Layer 8 of a small transformer language model trained on English Wikipedia (16 layers, counted from 0, width 128).
A neuron adds its activation times its output weights to the MLP's output. To switch it off is to set its activation to zero at one token and run the rest of the model.

Output weights of the MLP neurons that the questions are about. A number n stands for n times 0.0047.
n5: -29 12 -11 -11 -12 -3 19 24 19 2 24 -4 -5 7 0 10 31 5 0 -30 -3 15 22 -53 -4 -24 -18 13 -22 -24 -2 -19 -1 6 -44 -6 6 40 6 0 -50 -30 -5 -6 -32 -4 -14 3 19 1 -17 5 4 -25 -8 -1 -30 -9 -8 -10 -13 -1 20 13 -13 -3 -22 -30 -26 -1 5 -6 6 10 23 21 30 13 -10 6 16 -13 14 -12 -7 3 -11 14 28 -6 2 6 2 24 -42 9 -2 -1 -17 -16 -25 -11 18 24 -20 -6 -3 -20 -13 23 12 -44 -16 -15 -10 17 3 42 -30 -4 -15 3 -25 8 -6 7 -28 2
n17: 1 -3 13 16 13 17 -1 -2 -9 12 17 -21 -11 -17 46 -16 12 -1 3 6 3 -8 -2 5 -19 24 16 11 60 -1 -7 10 -17 -1 7 -5 8 -36 -29 30 -12 7 33 -21 22 30 9 -4 26 -8 4 20 -6 5 8 26 0 27 -14 6 11 -14 12 5 11 6 5 16 6 -20 12 5 11 14 3 17 0 -15 -15 -1 6 18 -5 4 -13 -26 -13 -21 0 3 27 15 -1 -19 -11 12 17 -21 0 25 -34 -51 -20 -24 -1 -7 7 -5 -8 14 2 -4 34 37 11 -6 3 -1 4 3 3 13 -9 -16 4 -12 -17 -2
n80: 10 25 -6 -19 29 -27 -10 3 4 7 -28 -4 7 -18 4 -43 10 -16 11 13 -12 -1 15 29 -1 8 39 4 7 21 7 2 -12 -1 15 12 -10 5 -4 16 17 20 3 1 -3 -24 4 -8 -1 -4 -12 -29 10 -26 -21 -2 -14 5 15 -11 -22 27 -26 25 32 -34 22 -7 -13 1 -5 -30 11 21 33 -36 -21 0 4 14 31 16 9 -23 -18 -39 -15 -34 16 33 0 -8 -13 -3 11 -21 -9 -21 -11 1 -18 -13 -13 -30 -17 5 26 5 9 7 -9 14 6 17 -7 -19 19 17 8 5 -33 6 3 -9 21 11 1 1
n93: 10 1 -13 2 13 9 1 -8 -27 -19 -94 -31 7 0 8 5 -12 6 -2 -2 11 2 -5 4 10 -26 -1 -6 -10 17 -2 -8 5 -3 9 2 1 28 4 -3 12 6 21 -34 -2 -10 10 16 12 1 -4 22 22 15 15 9 9 4 2 8 -2 11 -10 -7 -9 6 -20 16 8 13 -30 -10 17 11 15 4 1 -16 -19 -33 -7 -24 15 8 0 0 11 -1 11 6 -4 -23 20 -22 -3 -9 9 5 -4 12 13 7 14 -4 12 -46 -4 5 -6 12 3 -13 2 1 -17 0 12 -4 14 -2 5 20 -16 19 10 1 -5 1
n101: -7 -17 -3 -25 -1 -30 -11 9 -12 -6 15 20 11 -12 -19 1 25 2 0 -3 26 -6 -5 -4 -2 -1 -9 -6 -27 -2 -34 -17 -21 16 -20 32 11 5 -14 -3 -18 -2 4 51 -20 -21 19 -28 -11 -14 -2 3 -17 -9 0 5 -16 8 15 -5 2 -4 15 24 -1 -5 -14 13 6 2 -4 -12 -29 -9 -14 -3 -5 1 5 -33 8 -12 -11 19 -11 -16 -15 -8 28 -6 5 15 26 12 -37 5 -6 -26 31 -46 -10 -6 -17 -33 -8 13 -5 10 -3 28 -13 8 9 -14 -21 14 23 -4 -10 14 38 22 -11 -24 1 -9 -36 -4
n143: 30 12 -37 0 -1 -5 -19 14 -15 -1 -6 -17 -13 -2 26 28 8 12 -10 -10 16 1 4 6 -2 18 8 -10 -19 4 -10 4 -5 20 21 -1 -5 -3 -23 -25 17 0 -16 16 -5 -15 28 -2 -4 -7 3 14 3 -14 10 26 4 -28 6 14 -32 21 23 0 7 17 -31 16 -18 -10 5 1 0 -19 5 -23 -20 16 -42 -2 -5 -11 -6 -11 12 -12 -14 17 6 10 -11 8 -15 19 -2 2 -16 0 23 4 21 12 -12 -16 -5 13 19 -15 17 -18 -25 32 23 6 -28 1 14 -1 -4 16 13 25 -13 -1 20 0 -13 -10
n202: -22 -9 4 -8 -6 -11 4 13 -10 1 -11 26 16 1 8 27 5 -14 -2 -24 17 -8 -14 1 -5 20 -13 -26 -12 4 -1 18 -7 19 26 0 28 22 -3 -1 20 -9 -7 -36 -2 20 6 1 -3 -16 16 9 11 18 10 -8 -9 2 8 -1 1 16 -10 11 5 2 -10 -40 -6 16 5 6 14 14 21 -1 -2 32 2 -3 -19 -15 22 21 1 -7 -38 -21 14 15 -4 25 -12 21 14 11 -6 23 -12 31 19 14 -2 -10 -12 -24 -7 -14 -4 -23 8 15 -14 -19 -26 7 17 35 13 3 -4 24 -16 21 2 -6 0 20
n203: 23 0 -4 -9 -6 21 -1 10 9 -2 14 -14 4 1 -9 -21 8 7 -1 6 7 -5 -25 9 -1 -21 -6 -33 16 -19 17 1 -25 -15 -9 -31 15 5 -13 6 -2 11 -13 21 8 -21 -13 34 -4 10 19 19 6 -6 -23 -3 6 13 29 -8 25 0 -19 18 -14 -12 7 4 16 -11 -15 -8 25 9 -23 0 4 -15 -8 -3 -9 12 -30 -8 -11 -22 -9 7 16 17 10 -14 12 5 -16 -15 1 -1 21 -17 9 -23 -6 9 15 9 -7 0 -9 2 -15 -25 -19 5 -16 2 -7 10 -8 9 -8 2 -4 -29 10 14 3 -4
n211: -1 -29 -17 -2 12 25 -25 4 13 4 -23 23 12 11 11 1 -15 15 -10 21 5 4 3 -3 8 14 38 2 20 -29 7 -26 -1 -20 -12 1 10 -4 13 33 -4 40 -1 27 -13 -2 20 -8 37 45 -13 31 -4 12 -3 -15 6 8 -16 15 -21 -22 -6 -1 1 5 17 7 -4 9 37 15 0 -12 -19 1 -15 24 -3 -22 9 -38 3 6 -3 19 7 -15 7 20 12 16 8 19 6 14 -17 -33 49 25 -26 6 -27 -17 -15 -22 -9 -43 28 -12 14 1 8 21 -22 -17 13 -32 33 -15 6 12 -9 -35 8 -27 -8 5
n257: 2 14 -24 21 15 -16 11 -9 14 7 36 37 15 21 -14 4 -11 -13 -20 24 -47 -17 4 -23 17 3 -13 -1 -2 -1 0 -2 10 20 -13 -2 19 -16 11 -4 -31 32 12 -25 -11 12 -3 -11 30 24 18 -8 -27 -6 -16 23 12 9 20 -16 4 31 12 -15 -12 28 -4 -7 -13 5 2 -17 -3 -3 18 -3 0 -1 21 -29 -5 -2 -1 -21 10 14 4 9 -1 28 -12 -2 21 6 -25 30 -10 24 4 -31 -10 2 -35 6 37 -37 -15 -22 -16 -40 20 -11 26 11 -11 -29 16 -10 -19 16 -1 22 42 13 -3 -19 -15 8
n292: -1 -20 36 -16 -3 -12 22 -4 0 -5 -21 -13 27 -24 -13 -12 -19 40 6 -23 17 10 17 -3 -8 -1 -14 -16 -13 -15 -5 4 -20 -1 -38 -11 8 15 46 -20 -23 -3 7 4 -33 4 -38 19 4 -5 -24 -34 9 -5 6 -12 -16 31 -24 18 -23 8 -32 30 19 -3 -2 8 -14 15 13 31 8 4 43 -4 21 2 0 6 21 8 -6 3 -19 -5 -8 25 -14 19 -10 35 16 16 20 17 32 17 14 10 -11 -9 18 26 1 19 -21 19 -3 -18 4 -8 -13 -7 1 25 -16 19 -6 0 3 -10 -15 9 -8 3 -20 26

Each question names a token from some text and the token that comes next. It shows the activations a of the neurons there, in the order above. A number n stands for n times 2.6.

Then comes g, the gradient of the next token's log-probability with respect to the MLP's output, scaled to length 1. A neuron's effect is roughly proportional to its activation times (output weights . g). A number n stands for n times 0.0035.

"ga", then "des"
a: 0 0 0 -1 0 0 0 0 0 0 0
g: 11 2 0 49 -12 6 -9 36 26 -17 28 31 -22 -17 33 7 23 -30 26 -1 40 -25 -10 -43 21 10 47 22 -10 -32 -31 -18 -9 -8 11 18 52 -10 5 27 -23 23 14 26 -45 -5 -24 -10 25 10 29 -19 -18 6 5 -24 20 -34 -45 14 -28 -3 -38 15 23 23 38 -39 -17 -12 18 -33 -4 -17 29 5 38 -16 -29 -18 -10 35 -12 45 3 -31 25 -3 -2 -29 -1 3 -22 -3 -30 17 0 46 18 -33 5 -25 -16 2 26 -49 8 -27 6 0 -9 42 11 66 67 24 -7 12 7 -15 -37 -36 -4 -9 -13 -33 10 36
Switching off which neuron hurts the next token most? n93

" popular", then " adventure"
a: 0 0 0 0 0 -2 0 -2 0 0 0
g: -34 -39 -5 26 -27 -5 17 -16 25 16 -22 2 1 23 3 -16 10 42 -26 -20 16 -26 7 -31 -20 12 -26 23 -23 1 4 36 1 16 -2 -24 22 19 26 -19 24 13 8 26 -7 14 -38 -14 54 5 7 -52 -5 -40 -18 7 -71 -9 -29 17 -8 1 17 42 -16 19 26 -31 18 4 -31 -33 11 -20 43 -16 31 -47 13 0 -12 -20 -34 54 -8 35 12 30 34 -50 -1 -48 -9 39 -19 10 -14 -29 -4 -37 -70 -19 4 -26 8 4 -10 6 35 38 -49 -7 -16 0 -5 11 -6 26 12 0 -35 17 -35 -1 13 13 -19 -5
Switching off which neuron hurts the next token most? n143

"-", then " All"
a: 0 0 1 0 -1 0 0 0 0 0 0
g: 9 19 22 15 -2 13 -35 35 4 -38 30 36 12 -17 41 -26 -6 -38 -2 0 48 -6 -11 8 -37 29 53 -18 15 14 -23 -11 7 -3 11 -15 -23 41 -13 14 15 34 -40 25 4 -24 7 11 -11 37 19 -18 27 -4 10 -4 53 35 2 9 -8 -1 -22 2 39 -13 46 -5 -4 -40 69 3 -21 -14 -20 -69 -28 -17 10 -16 22 26 -19 -20 -34 11 -47 6 20 18 -23 -31 -16 19 -16 2 -29 -17 8 17 -25 10 -28 -27 -22 -40 -11 -11 2 -1 1 46 53 23 -23 -48 -8 -28 -6 -14 -5 -4 -2 -4 28 -51 -31 -16
Switching off which neuron hurts the next token most? n80

"ers", then " in"
a: 0 0 0 0 0 0 2 0 0 0 0
g: -1 3 16 -21 -33 10 -2 10 -21 30 -9 -24 25 -41 -23 -9 -2 7 14 25 12 19 -48 15 -22 26 14 -7 2 0 21 16 27 -28 12 3 24 41 0 -17 -11 -7 30 25 -12 46 -21 29 3 40 11 -11 -12 -1 12 46 11 28 -58 21 36 54 19 63 34 -11 8 -33 -7 41 -23 10 20 9 21 11 -7 8 -3 9 28 2 -38 35 55 -28 -16 -8 -14 -31 -16 -18 0 37 13 18 3 33 43 44 -8 32 -17 -32 -36 53 9 -12 22 -5 -12 18 27 -7 -50 -18 -8 21 8 -40 7 12 -24 -34 5 -22 -57 4
Switching off which neuron hurts the next token most? n202

"7", then " November"
a: 0 -6 0 0 0 0 0 0 0 0 0
g: -5 -9 -17 20 6 -49 -8 4 -37 4 1 20 26 -25 -33 33 -13 23 6 47 27 3 51 28 27 36 -16 -30 37 -26 -27 -34 -35 2 0 10 -37 36 0 6 12 -16 -24 -23 11 -6 10 54 7 0 -11 10 12 3 -36 -17 58 -35 28 -24 -25 16 -10 29 -27 -41 26 -33 -16 -25 10 22 -25 -4 -31 -20 6 -37 -20 -5 -7 16 8 -21 -2 5 -40 5 -14 21 16 43 -34 5 -38 51 5 8 2 17 40 21 21 -36 3 20 -41 -27 13 -3 28 -21 -67 16 -24 -5 35 21 18 -25 -6 3 28 -11 20 -46 24 -3
Switching off which neuron hurts the next token most? n17

" the", then " Bull"
a: 0 0 0 2 0 0 0 0 0 -1 0
g: 71 38 31 -33 -7 -12 12 7 31 12 14 -21 -1 -51 11 -4 -24 21 -17 0 30 -17 2 27 -21 -11 7 -20 -53 9 -19 -30 -51 12 -3 -13 7 20 -9 -13 26 -51 -32 -8 -24 21 5 -38 -4 -50 -7 34 -15 19 11 8 -15 -41 -8 39 -16 -35 -7 -4 21 -9 31 -14 9 1 -10 -8 15 -26 31 37 15 1 42 -23 -12 -26 42 9 -22 25 20 17 -13 29 -1 40 -24 -6 -2 28 -10 -9 -36 -9 -27 -24 -49 -25 20 13 4 26 32 18 -84 -19 12 7 33 20 6 14 3 35 -11 -1 24 44 -17 29 -22 -17
Switching off which neuron hurts the next token most? n257

" Football", then " One"
a: 0 0 0 0 0 0 0 -1 0 1 0
g: -11 46 -15 -12 -6 -23 27 3 13 30 24 43 45 -46 9 -3 17 4 32 -11 30 -44 29 -13 17 -7 14 -3 -8 -3 -20 21 16 -10 20 50 -33 -57 -21 -2 25 -47 12 46 -21 43 29 -16 0 -24 36 -30 -22 22 32 -10 -26 -3 20 -18 13 -27 20 -26 -42 6 -15 15 -3 -18 -48 28 7 5 2 15 12 2 8 18 1 7 4 34 5 -5 -17 23 -24 12 19 14 3 42 11 22 17 11 -21 48 -43 37 -14 -3 53 -13 -70 1 11 -6 2 39 -8 -6 22 -45 -13 29 18 -11 13 -68 2 -5 16 25 -20 10
Switching off which neuron hurts the next token most? n203

"ta", then " Middle"
a: 0 0 0 0 0 -1 0 0 0 0 0
g: 3 -1 9 -44 -6 -3 -6 20 2 15 15 -1 -3 6 -27 -18 -3 42 -10 -22 22 -22 46 14 -32 -19 51 -9 29 -4 13 3 29 10 -15 20 3 61 54 6 -23 -28 -2 -21 26 8 -44 -46 21 -35 2 7 -8 5 -67 -13 -7 10 71 2 27 -15 -60 -61 8 11 52 -7 23 -18 4 9 8 8 9 -5 -58 13 32 -5 -4 -5 6 24 -16 0 -18 4 -27 -33 -18 -4 35 -13 -12 0 -37 2 31 0 19 21 -10 -14 10 9 -21 2 -6 42 -16 18 21 62 34 -5 -41 -3 -8 48 19 -9 -22 20 -24 6 12 22
Switching off which neuron hurts the next token most? n143

"|", then " Fin"
a: 0 0 0 0 0 1 0 0 0 0 0
g: -15 9 47 -14 -12 4 -48 -7 31 -9 -38 35 7 8 29 -4 1 -4 10 -9 10 16 30 -11 -39 79 -5 -22 18 -28 -18 1 4 10 -7 -13 36 5 3 -63 52 -9 5 33 8 17 -27 0 22 22 -18 24 20 20 34 18 -26 -8 -2 9 -25 -58 23 -14 -6 -42 0 26 41 -22 -13 -24 -40 -26 -26 -5 -32 6 -3 3 9 6 16 -3 -3 -34 2 -4 20 0 10 -7 -39 43 4 -3 -4 -16 9 19 4 -1 9 -20 -9 42 -36 10 -3 -18 10 45 19 18 13 11 40 -5 -38 19 54 26 -31 11 10 -89 -33 -14
Switching off which neuron hurts the next token most? n143

":", then " John"
a: 2 0 1 0 0 0 0 0 0 0 2
g: -6 18 -24 -12 -11 14 -10 30 -11 10 36 -11 21 10 25 -1 -20 27 54 -50 -5 -34 33 1 17 -17 -12 11 -3 -32 5 8 -5 -7 14 -24 -15 29 -4 43 19 -46 -14 -31 -41 -15 -17 18 -20 -30 19 22 7 22 -27 -15 -5 -32 -5 -5 41 30 -28 -27 -34 25 -9 -49 -33 34 9 -18 -8 35 -20 0 -2 -37 -9 1 9 -49 11 18 -3 -29 -10 17 37 53 -38 -18 11 -1 -37 -4 -42 12 15 -25 13 15 -2 28 6 -39 16 22 -19 19 -6 -39 26 4 2 11 14 -51 -81 -10 -51 -19 5 8 -14 43 19 -29
Switching off which neuron hurts the next token most? n5

"or", then " Special"
a: 0 0 0 0 0 0 1 0 0 0 0
g: 2 -4 14 -28 14 -21 21 -52 -27 -7 1 -11 39 -18 8 -25 38 0 -14 43 29 11 -8 20 -56 -16 6 -2 52 7 20 -24 18 28 4 -9 -25 -24 -12 -2 2 51 27 46 6 -8 45 13 23 8 -4 37 5 -23 -24 32 -13 -40 16 26 22 72 34 27 32 -30 -66 25 -18 -23 18 33 23 3 -12 18 47 -11 18 -13 -43 -19 17 7 9 -43 38 26 30 -12 1 31 19 -9 -21 2 18 -28 14 -8 2 4 37 7 -27 6 -15 21 -15 39 34 -5 -10 13 20 -12 -15 23 29 15 23 -20 -14 27 -23 -17 -33 -28
Which neuron, switched off, raises the next token's probability most? n202

"-", then " Car"
a: 0 0 0 0 0 0 0 2 0 -2 0
g: -3 -13 17 -26 -18 18 17 1 8 21 36 -23 -13 -63 53 -45 27 -3 7 -19 12 -20 47 15 -1 33 44 -36 -49 3 30 7 -1 32 -10 33 29 36 14 -25 -11 -7 -13 54 -32 -30 -19 -14 -26 -7 -29 28 -1 -19 37 9 16 -22 18 1 38 5 -26 0 52 -3 7 -24 12 -6 15 27 4 -25 -14 -5 5 -42 22 -31 21 37 24 -7 -24 18 -8 -28 -19 12 8 17 -36 30 24 -19 15 20 -41 29 20 -48 -42 24 13 -4 30 -13 -25 -18 -15 -17 -42 28 38 42 7 -20 -8 -1 7 -20 -21 20 -23 -37 -29 -14
Switching off which neuron hurts the next token most? n257

"\n", then "He"
a: 0 0 2 20 0 0 0 0 0 0 0
g: 23 -18 -24 -17 -29 33 -21 -8 -19 6 15 -3 22 15 25 -4 -44 38 4 37 53 -23 22 36 -9 -23 -25 4 -9 18 24 17 74 -3 -22 11 -32 -12 19 14 -9 10 -33 -20 14 45 0 -1 6 7 -1 0 -4 -5 -7 20 11 -49 10 -34 42 24 0 -37 11 13 -17 0 23 29 15 39 24 6 10 40 -23 -54 -75 -9 -4 13 3 -24 10 24 -56 -29 57 -18 -43 28 -36 -34 -6 -44 -8 -1 3 11 10 20 -3 -2 12 9 1 17 -7 20 10 -2 -3 -14 54 1 -8 -31 2 7 -31 16 19 -9 13 60 16 -15
Switching off which neuron hurts the next token most? n93

"ox", then " Mann"
a: 0 0 0 0 0 0 0 0 1 0 0
g: 17 6 15 -22 25 17 -9 34 -6 -23 -4 -19 0 -37 -29 -13 -17 -3 14 -18 -21 7 55 16 8 -12 -10 10 -29 20 15 -10 14 -16 -7 -19 -29 12 34 12 6 -47 -4 3 -14 13 6 -40 44 -8 11 3 20 2 -35 -13 2 17 50 11 -22 -42 -20 -3 -35 -56 -2 24 -17 -5 -6 -24 0 43 -12 6 31 24 -24 -10 9 4 23 39 -25 -2 -17 -10 28 54 -21 13 0 -3 -34 -12 12 42 -11 1 32 24 49 6 1 -30 -23 16 0 23 39 2 46 -32 -57 33 -12 27 -30 -18 -75 31 35 49 -39 23 29 13
Which neuron, switched off, raises the next token's probability most? n211

"7", then "8"
a: 0 -5 0 0 0 0 0 -1 0 0 0
g: -15 -4 15 26 27 -3 -36 -31 -44 4 28 20 1 41 11 12 24 -42 -34 -39 -18 -30 -23 -29 -18 2 42 27 1 19 5 -4 -19 15 -48 -5 30 -29 20 5 -14 27 4 35 -8 11 -7 -39 19 29 3 23 -4 23 -6 -5 -14 -24 -10 -12 -23 -18 -48 -4 -18 40 5 40 9 14 13 10 5 -8 59 16 3 40 -8 1 1 25 -26 19 11 -25 11 3 -21 6 14 -31 -20 -7 4 -18 -27 38 -10 14 -46 -34 -12 -9 -16 -21 11 17 -40 -28 -5 0 83 8 -21 -27 -25 -52 5 -8 -39 -46 -42 15 51 17 14 40
Which neuron, switched off, raises the next token's probability most? n17

"th", then "m"
a: 0 0 0 0 0 0 -1 0 -4 0 0
g: 7 -29 5 50 -9 -5 23 -34 54 -5 23 27 -17 29 10 36 -13 -16 -13 -16 30 -16 -15 -47 33 2 -24 -9 7 -26 -9 3 -1 -11 4 -2 17 -23 -17 -9 -14 29 26 18 -57 -11 0 -70 21 29 -2 11 56 -3 -19 7 -8 11 19 -29 -27 8 -16 20 5 28 27 -12 -3 -23 48 1 23 10 -22 -21 46 -12 -11 -10 -21 -10 33 -39 -24 -1 -28 -23 24 -18 -57 16 -31 -9 -17 28 7 7 37 -19 5 -28 -3 49 -6 -18 33 -17 -5 6 -38 0 77 23 16 -6 24 -50 -31 -13 3 -23 0 13 6 -26 -32 41
Which neuron, switched off, raises the next token's probability most? n211